Layer 10 of a small transformer language model trained on English Wikipedia (14 layers, counted from 0, width 128).
A neuron's activation on a vector x is SiLU(gate . x) times (in . x), where the dot is the dot product.

Input weights of the MLP neurons that the questions are about. A number n stands for (n - 500) times 0.00083.
n29 gate: 611,209,660,412,369,552,659,716,541,614,437,448,309,484,589,706,592,518,565,707,406,617,507,522,357,388,469,520,394,479,422,698,619,626,385,429,496,584,424,675,496,504,206,696,332,342,451,747,284,408,707,706,577,486,317,456,584,406,404,270,418,511,420,315,407,692,444,477,417,529,585,378,427,609,593,656,504,561,306,556,395,545,507,542,531,561,366,539,736,713,551,659,561,628,474,453,559,512,416,389,605,549,575,698,340,673,456,492,560,377,407,146,636,738,523,461,576,298,461,496,383,645,585,522,518,416,659,575
n115 gate: 473,408,203,415,500,226,401,594,637,468,561,324,424,406,522,459,566,493,261,628,580,671,523,514,585,642,723,394,404,558,440,442,577,323,714,532,522,351,427,621,591,328,416,468,523,469,608,621,300,489,504,348,645,446,328,282,692,617,460,325,301,94,548,453,551,493,464,551,317,605,397,597,342,504,469,570,496,613,719,284,425,504,479,456,515,580,570,583,428,389,247,562,438,377,592,534,427,451,430,410,601,515,369,567,548,348,490,478,554,557,617,666,336,441,623,417,353,556,355,436,420,450,604,369,521,438,165,536
n117 gate: 567,524,754,583,679,613,541,592,728,552,647,664,480,617,507,380,339,473,489,537,405,341,497,834,417,693,423,500,571,622,649,682,575,503,446,588,658,250,532,602,618,575,500,753,434,496,329,394,588,518,467,384,453,484,474,474,497,408,611,574,580,593,489,479,607,535,503,571,645,763,490,406,665,507,610,542,418,610,543,395,663,584,520,400,532,585,658,655,521,545,518,553,413,284,538,801,380,617,561,641,373,493,584,603,454,713,608,436,618,496,406,511,587,260,380,515,282,478,497,380,567,330,725,603,575,560,599,549
n139 gate: 417,510,379,455,534,380,477,617,476,473,558,551,543,447,602,521,486,477,326,440,592,671,262,321,588,392,225,403,467,333,465,507,671,425,357,449,465,653,624,621,358,262,587,470,496,563,446,745,632,385,507,569,619,633,401,406,675,596,521,334,426,460,343,479,523,486,429,603,651,576,352,389,340,521,594,421,497,458,514,292,415,398,454,298,476,435,437,131,616,608,375,717,519,548,493,411,714,334,434,516,660,373,614,477,431,479,561,472,618,608,587,668,489,507,567,443,535,595,458,557,565,567,380,483,612,515,730,299
n157 gate: 716,670,516,407,779,542,589,702,677,566,621,332,428,714,500,892,528,685,528,635,515,492,486,523,703,576,488,539,437,348,471,400,504,602,480,402,355,615,651,496,352,462,408,360,726,530,480,471,533,286,627,695,492,628,394,567,537,781,564,517,627,658,347,226,421,334,543,504,496,577,457,545,564,455,276,573,531,181,440,483,304,681,546,597,375,372,552,608,218,277,681,659,661,583,388,364,569,655,673,587,450,595,534,508,380,626,425,380,485,579,492,358,528,682,520,702,644,610,553,701,646,527,357,558,439,529,226,543
n162 gate: 536,624,367,688,584,385,613,648,565,255,645,515,603,572,528,631,496,530,379,484,582,631,705,641,571,747,661,722,568,518,452,426,515,618,316,492,402,439,612,733,468,530,379,564,380,662,473,808,628,685,372,423,516,514,325,374,622,516,441,504,560,680,328,593,558,589,568,307,727,507,386,555,371,405,427,447,421,591,512,410,548,519,707,410,586,523,786,367,470,557,440,519,391,554,500,428,603,281,363,504,764,708,702,549,383,516,604,469,622,411,405,819,377,352,711,548,625,349,460,481,496,378,306,616,530,106,531,604
n209 gate: 470,346,478,511,578,264,507,671,568,556,780,440,377,355,485,493,253,444,453,589,531,529,175,465,548,390,474,578,421,376,592,637,500,421,566,507,489,644,522,487,552,365,580,468,745,724,344,493,250,285,407,330,577,536,592,262,530,739,515,319,519,507,424,550,365,668,595,403,444,386,560,397,606,423,412,444,476,524,605,630,529,536,455,416,365,460,420,530,372,390,358,428,507,353,405,463,523,607,493,650,465,407,227,322,536,573,420,500,427,485,602,504,743,469,559,534,373,282,422,559,740,641,441,423,528,195,687,600
n227 gate: 527,493,416,662,604,650,652,500,410,426,550,439,462,448,552,906,544,567,434,335,538,692,632,489,485,645,617,598,430,429,586,500,760,642,526,479,423,578,659,554,556,493,463,606,534,566,453,568,440,345,414,516,426,340,425,743,342,519,515,458,522,482,680,413,346,471,507,504,390,479,645,310,639,444,568,434,451,445,427,627,507,338,434,551,489,318,551,269,616,271,395,536,367,160,320,444,490,578,416,624,500,337,352,504,204,470,545,588,476,337,280,352,563,687,507,421,332,377,325,183,489,443,389,472,510,550,496,630
n241 gate: 255,311,452,456,655,322,571,504,489,450,587,396,559,655,342,590,371,514,289,545,332,398,440,407,578,444,534,658,433,462,320,496,392,580,307,572,645,629,569,490,549,542,570,378,708,629,197,527,238,738,519,297,224,352,365,634,453,527,570,385,492,450,585,358,397,504,443,507,370,549,425,371,481,414,534,346,574,286,500,815,358,569,720,470,507,511,326,313,459,388,417,544,583,358,443,576,604,553,393,719,215,515,493,514,312,500,569,544,402,596,293,555,470,528,504,367,434,481,604,447,602,471,493,365,395,430,427,660
n29 in: 504,628,585,441,256,606,436,488,405,492,359,451,283,743,476,540,586,724,410,488,341,315,690,220,441,548,544,141,368,597,532,407,596,651,410,511,488,468,531,489,480,641,508,575,341,479,420,588,508,484,524,563,516,496,734,544,450,496,387,431,718,526,707,427,431,611,655,477,686,701,568,474,722,338,380,719,351,300,678,684,516,607,522,555,590,380,691,556,557,234,640,585,485,538,432,432,369,686,671,537,662,450,346,429,418,751,545,543,643,633,621,646,334,522,361,724,286,429,460,354,588,621,579,444,644,721,369,492
n115 in: 782,392,526,747,462,568,475,611,369,413,445,626,752,588,360,377,500,570,535,301,484,436,286,382,661,520,753,435,522,189,522,444,296,463,569,449,444,524,222,579,371,554,435,282,244,468,344,504,589,257,465,477,513,594,403,500,385,500,578,478,698,811,517,381,617,398,211,291,424,459,291,565,275,715,528,288,463,544,612,804,574,716,553,665,535,500,318,397,293,340,433,624,645,342,775,274,406,333,435,370,546,479,545,309,444,552,527,323,571,509,579,568,487,549,474,127,440,329,391,251,368,471,307,450,319,672,385,492
n117 in: 557,421,480,441,615,714,386,456,600,568,565,657,463,412,508,392,739,391,720,452,429,515,610,569,350,556,359,731,575,486,432,504,541,485,303,462,386,377,341,568,580,534,179,454,540,475,672,500,480,602,420,680,619,443,492,557,673,766,743,719,440,406,681,330,679,654,667,353,744,564,557,382,461,524,704,479,508,460,414,603,416,542,396,645,622,531,453,520,641,523,572,294,434,577,216,327,532,508,766,588,538,597,725,481,840,583,566,539,611,675,284,365,734,604,412,476,402,611,404,651,303,458,560,711,507,660,574,592
n139 in: 596,663,600,351,516,356,632,397,425,197,425,527,614,640,357,361,713,477,327,467,584,341,427,488,484,397,239,297,273,474,525,468,664,489,468,543,460,570,401,415,393,262,773,426,459,538,496,661,533,488,594,572,378,555,471,442,541,256,319,408,332,380,504,385,706,706,660,556,425,738,481,712,375,569,624,646,565,376,172,441,602,492,405,641,379,472,311,571,507,649,351,532,489,452,628,549,299,492,351,322,536,714,345,743,500,504,525,681,352,433,371,433,467,443,344,409,500,569,357,461,524,676,169,635,236,487,416,362
n157 in: 644,437,301,508,568,577,622,634,755,469,297,532,631,529,508,430,471,551,594,438,519,263,526,488,862,492,534,522,458,417,426,670,469,496,459,635,520,661,456,463,500,384,598,630,492,267,476,713,588,647,525,599,459,478,479,504,541,550,524,601,650,649,484,516,435,648,575,734,576,337,374,535,435,690,140,611,586,409,472,397,533,500,747,194,422,403,325,521,462,583,697,577,633,661,677,517,533,691,317,381,677,693,435,410,398,705,644,614,515,740,433,520,859,627,318,529,581,508,489,751,456,488,517,23,411,585,423,548
n162 in: 371,620,536,488,276,492,290,405,583,702,418,320,648,397,443,574,673,473,428,418,344,337,798,383,407,397,707,237,420,563,574,648,595,637,645,425,718,485,591,655,500,339,520,516,693,385,410,356,517,112,607,406,374,489,418,195,578,438,641,629,406,465,581,369,657,607,465,365,542,550,706,345,629,239,710,474,304,324,612,441,708,393,595,544,492,584,452,649,417,578,496,356,583,464,364,611,536,443,335,489,479,179,492,350,504,561,319,749,301,533,527,540,288,599,561,438,476,578,602,342,536,520,565,492,519,567,389,283
n209 in: 479,539,504,460,488,352,473,496,402,438,888,524,386,652,422,643,399,411,713,545,508,548,431,348,537,508,562,642,385,259,447,576,363,584,617,720,419,322,611,496,653,454,263,340,327,555,590,372,558,710,336,420,386,412,561,579,434,471,653,663,726,365,593,575,755,595,418,488,487,592,516,432,274,365,657,515,438,658,232,365,459,532,649,427,524,392,593,321,552,418,607,867,440,432,663,615,631,627,488,629,471,571,523,234,757,589,649,769,467,392,547,472,549,280,353,711,516,402,719,485,472,559,312,608,653,508,341,346
n227 in: 548,444,304,580,590,531,351,590,525,399,402,390,681,316,335,347,496,644,638,543,607,508,447,427,395,543,410,442,478,211,483,575,536,725,337,324,630,485,372,366,517,492,550,496,636,677,402,586,303,362,496,767,298,356,313,448,377,504,450,422,760,536,345,446,449,257,767,422,409,751,629,256,249,686,212,360,512,555,587,386,424,500,449,709,693,372,383,220,468,691,243,533,333,504,371,538,504,530,554,374,515,702,410,372,542,407,434,175,622,690,213,356,500,271,508,324,508,534,382,520,418,638,432,468,377,377,455,508
n241 in: 471,527,405,532,488,201,317,492,690,542,589,569,612,460,311,580,456,591,567,569,631,277,482,738,448,564,439,483,462,350,500,453,436,690,381,380,806,569,547,623,378,526,504,634,601,328,531,654,602,448,452,361,424,583,581,369,729,476,559,291,686,473,314,582,404,570,611,402,713,289,584,601,401,424,555,615,330,555,539,783,532,512,601,611,556,213,429,684,256,573,561,661,626,480,347,678,514,657,551,470,367,125,407,432,686,376,605,385,656,566,385,325,512,687,403,349,480,335,522,637,500,665,572,736,635,633,555,496

Each question shows a token from some text and the vector x that enters the MLP there. A number n stands for (n - 500) times 0.019.

".": 544,224,574,612,434,555,371,402,541,408,541,324,418,457,537,490,505,566,496,514,518,493,484,568,494,629,684,579,626,495,494,505,450,472,349,533,486,517,599,386,388,637,624,605,346,566,531,446,451,522,622,732,480,358,549,385,521,449,616,449,450,605,448,488,438,417,514,461,480,494,640,709,399,270,376,732,463,396,505,541,580,417,555,530,538,583,328,555,645,429,478,444,501,546,536,438,578,342,587,547,545,379,659,316,483,491,474,529,321,466,595,518,439,538,533,400,503,443,545,581,618,670,585,512,419,560,568,550
The most active neuron and its activation: n29, at about 1.7

" Years": 684,476,606,499,544,453,466,575,596,505,547,420,445,586,502,417,449,379,574,421,530,554,405,456,318,471,515,669,729,516,398,469,566,492,542,471,555,351,384,324,377,506,526,537,634,490,282,434,343,580,549,506,514,385,545,448,304,534,521,440,517,582,432,521,433,455,335,464,430,547,551,601,338,491,521,563,572,733,456,508,580,439,584,480,436,404,474,690,416,602,734,459,382,412,550,558,430,500,572,470,534,542,499,302,628,516,594,520,664,513,430,318,519,373,462,535,569,630,518,521,540,398,390,479,636,488,405,472
The two highest activations, in order: n209, n117

"as": 586,477,486,447,406,441,550,412,571,615,476,360,420,475,565,562,483,472,501,392,657,498,497,498,356,589,499,643,559,603,403,501,708,498,503,511,665,404,555,246,508,586,529,633,461,450,436,358,471,496,483,534,480,402,510,462,212,538,507,550,640,546,450,494,562,469,450,488,598,424,510,542,331,436,630,584,443,595,407,490,521,541,556,479,628,501,424,481,507,462,541,492,598,326,503,604,351,452,500,404,601,499,641,366,460,496,725,650,541,357,396,688,449,501,655,518,540,489,415,459,541,549,476,442,547,423,426,522
The most active neuron and its activation: n162, at about 2.4

"ording": 510,364,604,553,555,578,322,579,655,373,515,498,517,546,505,494,385,473,574,524,483,448,266,460,443,653,383,630,671,420,387,481,471,298,405,359,608,493,496,452,493,528,447,644,610,440,541,544,465,557,475,468,399,392,523,434,395,500,519,421,568,668,396,440,452,360,547,641,578,417,573,653,293,487,606,591,540,351,360,444,628,587,384,531,502,507,489,582,707,542,687,543,493,565,512,498,520,511,581,565,587,515,238,476,479,384,430,593,385,536,655,567,322,571,501,594,521,482,563,547,575,607,253,477,437,715,436,362
The most active neuron and its activation: n157, at about 4.5

"iles": 646,279,501,371,602,448,374,573,601,516,406,295,545,454,559,487,541,513,512,560,575,368,525,488,472,662,557,546,661,604,448,513,422,319,396,426,517,556,429,386,393,487,496,663,569,583,617,443,337,566,577,355,481,253,446,455,472,463,537,482,477,629,374,570,602,473,478,508,657,592,566,562,247,460,460,389,539,458,352,494,565,455,540,595,478,426,564,490,606,535,534,442,468,550,413,509,506,468,538,583,486,466,453,371,678,466,554,472,482,386,529,619,353,426,708,517,459,518,554,417,397,684,509,618,734,489,344,605
The neuron with the highest activation: n162

"ment": 643,524,624,510,508,527,369,521,579,427,578,586,379,347,418,395,436,460,488,547,595,365,215,598,418,594,548,583,823,517,500,503,572,387,527,396,465,428,405,355,447,534,610,505,598,555,617,605,412,506,459,605,411,391,609,537,263,608,404,336,497,604,410,433,509,344,434,448,556,590,616,640,378,517,620,549,381,602,509,471,558,472,397,491,537,519,515,557,513,425,668,546,441,581,547,536,400,436,642,261,660,666,373,209,557,425,657,535,571,390,424,511,464,544,749,558,524,598,627,507,535,599,510,470,622,499,346,408
Which three neurons fire most, strongest first? n162, n115, n209

"9": 615,281,534,457,499,470,340,527,543,376,443,566,534,512,475,434,602,539,538,475,351,361,517,588,400,547,677,590,633,538,512,478,322,370,391,401,602,623,543,395,415,613,591,552,404,455,549,513,443,575,507,739,446,493,431,371,452,607,477,604,475,415,401,435,458,490,339,521,570,493,657,657,408,358,484,695,448,515,481,486,565,482,576,562,493,548,274,481,605,525,734,426,508,477,513,452,425,537,658,440,561,472,542,393,416,460,375,500,314,590,374,583,543,600,448,405,461,570,717,570,654,500,560,483,497,496,419,502
Which three neurons fire most, strongest first? n157, n241, n209

"I": 558,383,650,596,514,437,520,514,571,581,410,521,393,443,478,491,661,488,495,400,387,440,523,422,453,395,392,729,546,518,489,468,454,178,455,435,505,608,529,496,271,590,533,520,366,548,432,557,458,647,532,578,635,260,663,404,397,543,543,363,547,426,511,387,493,444,459,528,618,392,600,627,440,611,558,612,572,451,448,416,530,434,326,503,643,522,453,581,659,478,513,425,559,459,566,627,488,400,632,369,522,521,475,466,408,486,496,638,528,487,384,556,529,608,452,442,575,593,560,320,603,561,414,462,529,562,537,495
The neuron with the highest activation: n139

" ": 536,416,456,445,516,457,418,392,574,373,426,435,561,433,437,461,629,355,404,463,396,415,309,453,437,562,481,563,551,469,496,487,575,320,298,489,583,468,611,395,429,540,548,516,437,462,505,383,530,479,563,621,467,412,442,576,426,493,727,630,537,545,495,549,348,397,475,604,603,583,648,606,549,424,368,580,489,501,562,541,648,480,516,508,470,704,418,506,507,439,499,459,479,540,569,512,414,435,582,502,501,427,634,458,490,547,419,598,381,416,678,509,467,496,624,520,579,551,546,631,563,544,548,492,442,544,493,693
The most active neuron and its activation: n209, at about 0.78

"umb": 453,403,444,505,487,476,408,591,508,564,452,597,514,305,608,555,371,610,510,488,514,497,625,431,372,659,466,610,554,434,358,490,620,386,429,363,570,362,385,286,522,546,465,465,450,692,533,453,677,543,580,422,482,384,569,569,352,502,448,588,593,591,519,432,519,424,544,585,528,429,599,487,439,456,502,585,555,535,434,564,663,514,589,486,618,544,435,454,579,452,462,519,453,299,524,570,387,413,709,465,521,557,415,323,350,425,653,665,525,420,420,569,540,532,519,481,642,496,325,520,577,532,478,560,517,597,380,469
The neuron with the highest activation: n227

"b": 500,345,492,527,492,426,350,544,500,625,272,394,474,435,533,456,494,630,627,575,468,466,493,416,428,629,560,514,451,477,436,503,544,406,435,440,509,466,599,319,498,433,620,609,447,469,388,464,434,500,613,445,383,432,635,453,470,442,482,466,556,536,496,465,541,513,571,384,674,372,710,510,465,433,616,441,545,522,488,567,452,484,493,369,656,486,371,452,597,517,420,525,630,452,452,378,393,444,745,472,486,491,452,391,407,392,673,552,471,419,561,577,559,517,479,546,675,545,536,503,601,534,472,527,625,550,458,518
The neuron with the highest activation: n241

" N": 410,388,465,498,539,597,477,291,457,456,261,508,509,400,432,452,524,384,480,496,531,341,527,367,469,700,488,603,718,405,539,422,415,377,341,485,429,551,477,593,403,536,422,571,397,503,545,399,601,497,493,608,573,317,624,475,370,634,591,496,472,392,473,518,487,515,489,446,634,635,624,414,352,459,441,340,668,354,514,507,695,497,529,534,442,562,420,571,480,481,550,390,498,648,622,422,433,375,676,386,620,471,577,538,416,406,489,544,519,539,583,650,554,549,631,532,427,469,489,573,564,532,494,648,670,614,426,802
The neuron with the highest activation: n139

" Lake": 587,475,491,429,481,484,450,555,550,668,448,432,386,444,403,409,499,349,458,477,586,482,382,554,401,572,481,633,582,468,334,552,585,371,507,511,609,348,239,394,439,562,623,450,633,526,402,532,524,562,387,464,470,423,419,411,374,558,515,389,529,534,476,405,594,443,399,685,624,527,567,395,230,491,660,642,433,514,561,393,621,444,557,478,534,454,429,507,489,482,614,420,637,354,464,730,409,546,602,373,601,539,549,321,536,510,774,603,589,378,356,683,489,436,528,586,550,492,504,542,663,573,384,521,470,511,490,601
Which three neurons fire most, strongest first? n117, n209, n241

"1": 560,347,563,384,581,441,387,390,634,411,338,506,567,490,501,499,632,420,556,521,381,468,411,573,506,576,644,561,648,411,424,517,384,414,359,458,505,454,512,332,356,687,562,609,375,476,612,559,358,488,487,622,417,457,548,487,556,586,554,523,567,475,387,394,465,491,472,504,548,634,689,514,416,381,476,641,509,431,452,490,596,468,540,465,466,619,425,490,537,460,594,534,342,461,556,475,585,474,542,507,578,429,636,303,474,503,542,507,313,556,546,670,386,612,571,443,426,642,599,548,570,461,500,541,441,590,545,563
The neuron with the highest activation: n157

" f": 503,467,506,584,433,437,204,670,391,536,323,599,471,407,460,552,555,398,438,471,538,440,521,541,413,641,481,494,454,449,593,561,544,284,413,426,614,570,464,493,387,480,577,480,539,450,483,512,567,600,513,572,377,417,524,438,371,375,506,434,538,487,404,443,561,631,543,717,487,587,573,470,357,548,529,612,349,438,509,399,686,428,549,429,348,542,362,375,573,681,556,585,511,475,545,446,426,464,772,227,552,534,472,336,438,385,738,514,594,412,421,681,448,474,578,437,574,488,706,626,678,720,534,568,514,519,434,483
The neuron with the highest activation: n139

"ure": 609,422,549,491,523,443,446,483,441,578,489,488,497,373,654,416,458,439,599,587,535,457,471,497,448,530,398,557,683,537,538,348,552,415,501,286,555,396,367,465,419,522,614,498,570,586,658,358,497,543,526,401,466,397,588,489,407,375,509,522,484,528,491,532,632,406,398,541,581,559,715,585,347,362,487,466,458,593,458,532,640,431,466,475,528,412,540,643,539,403,569,567,535,488,422,477,447,309,530,490,632,468,501,500,342,404,623,508,576,452,471,481,541,642,479,557,468,505,509,571,660,532,459,400,700,602,467,432
The neuron with the highest activation: n157

" of": 457,393,543,524,561,483,439,574,485,487,350,600,481,448,456,393,611,463,499,501,552,449,450,395,386,628,481,520,673,605,455,517,584,442,532,386,600,513,388,326,560,470,504,467,487,486,416,600,387,551,551,403,594,498,510,438,331,594,523,564,542,432,545,473,517,365,427,519,591,484,592,494,537,395,542,851,473,426,538,449,625,453,552,398,479,544,258,621,627,544,551,582,476,497,510,401,480,333,622,440,547,420,352,480,497,422,537,495,414,509,519,506,547,560,676,462,537,544,651,487,586,624,382,442,451,527,467,395
The two highest activations, in order: n139, n241

" L": 583,501,530,532,488,451,508,424,379,548,409,541,504,536,472,623,516,501,537,471,503,462,635,533,416,462,493,564,505,610,469,540,621,279,472,272,593,554,540,495,472,544,446,497,408,438,479,474,490,532,495,529,571,353,565,485,432,413,521,497,572,381,347,445,509,480,512,487,546,597,728,282,335,554,632,665,573,414,582,462,737,406,485,491,509,602,384,510,631,533,408,338,566,484,475,432,417,326,689,472,510,412,639,348,441,584,844,495,498,554,343,564,564,377,502,506,536,584,327,534,670,659,359,500,469,532,361,640
The neuron with the highest activation: n227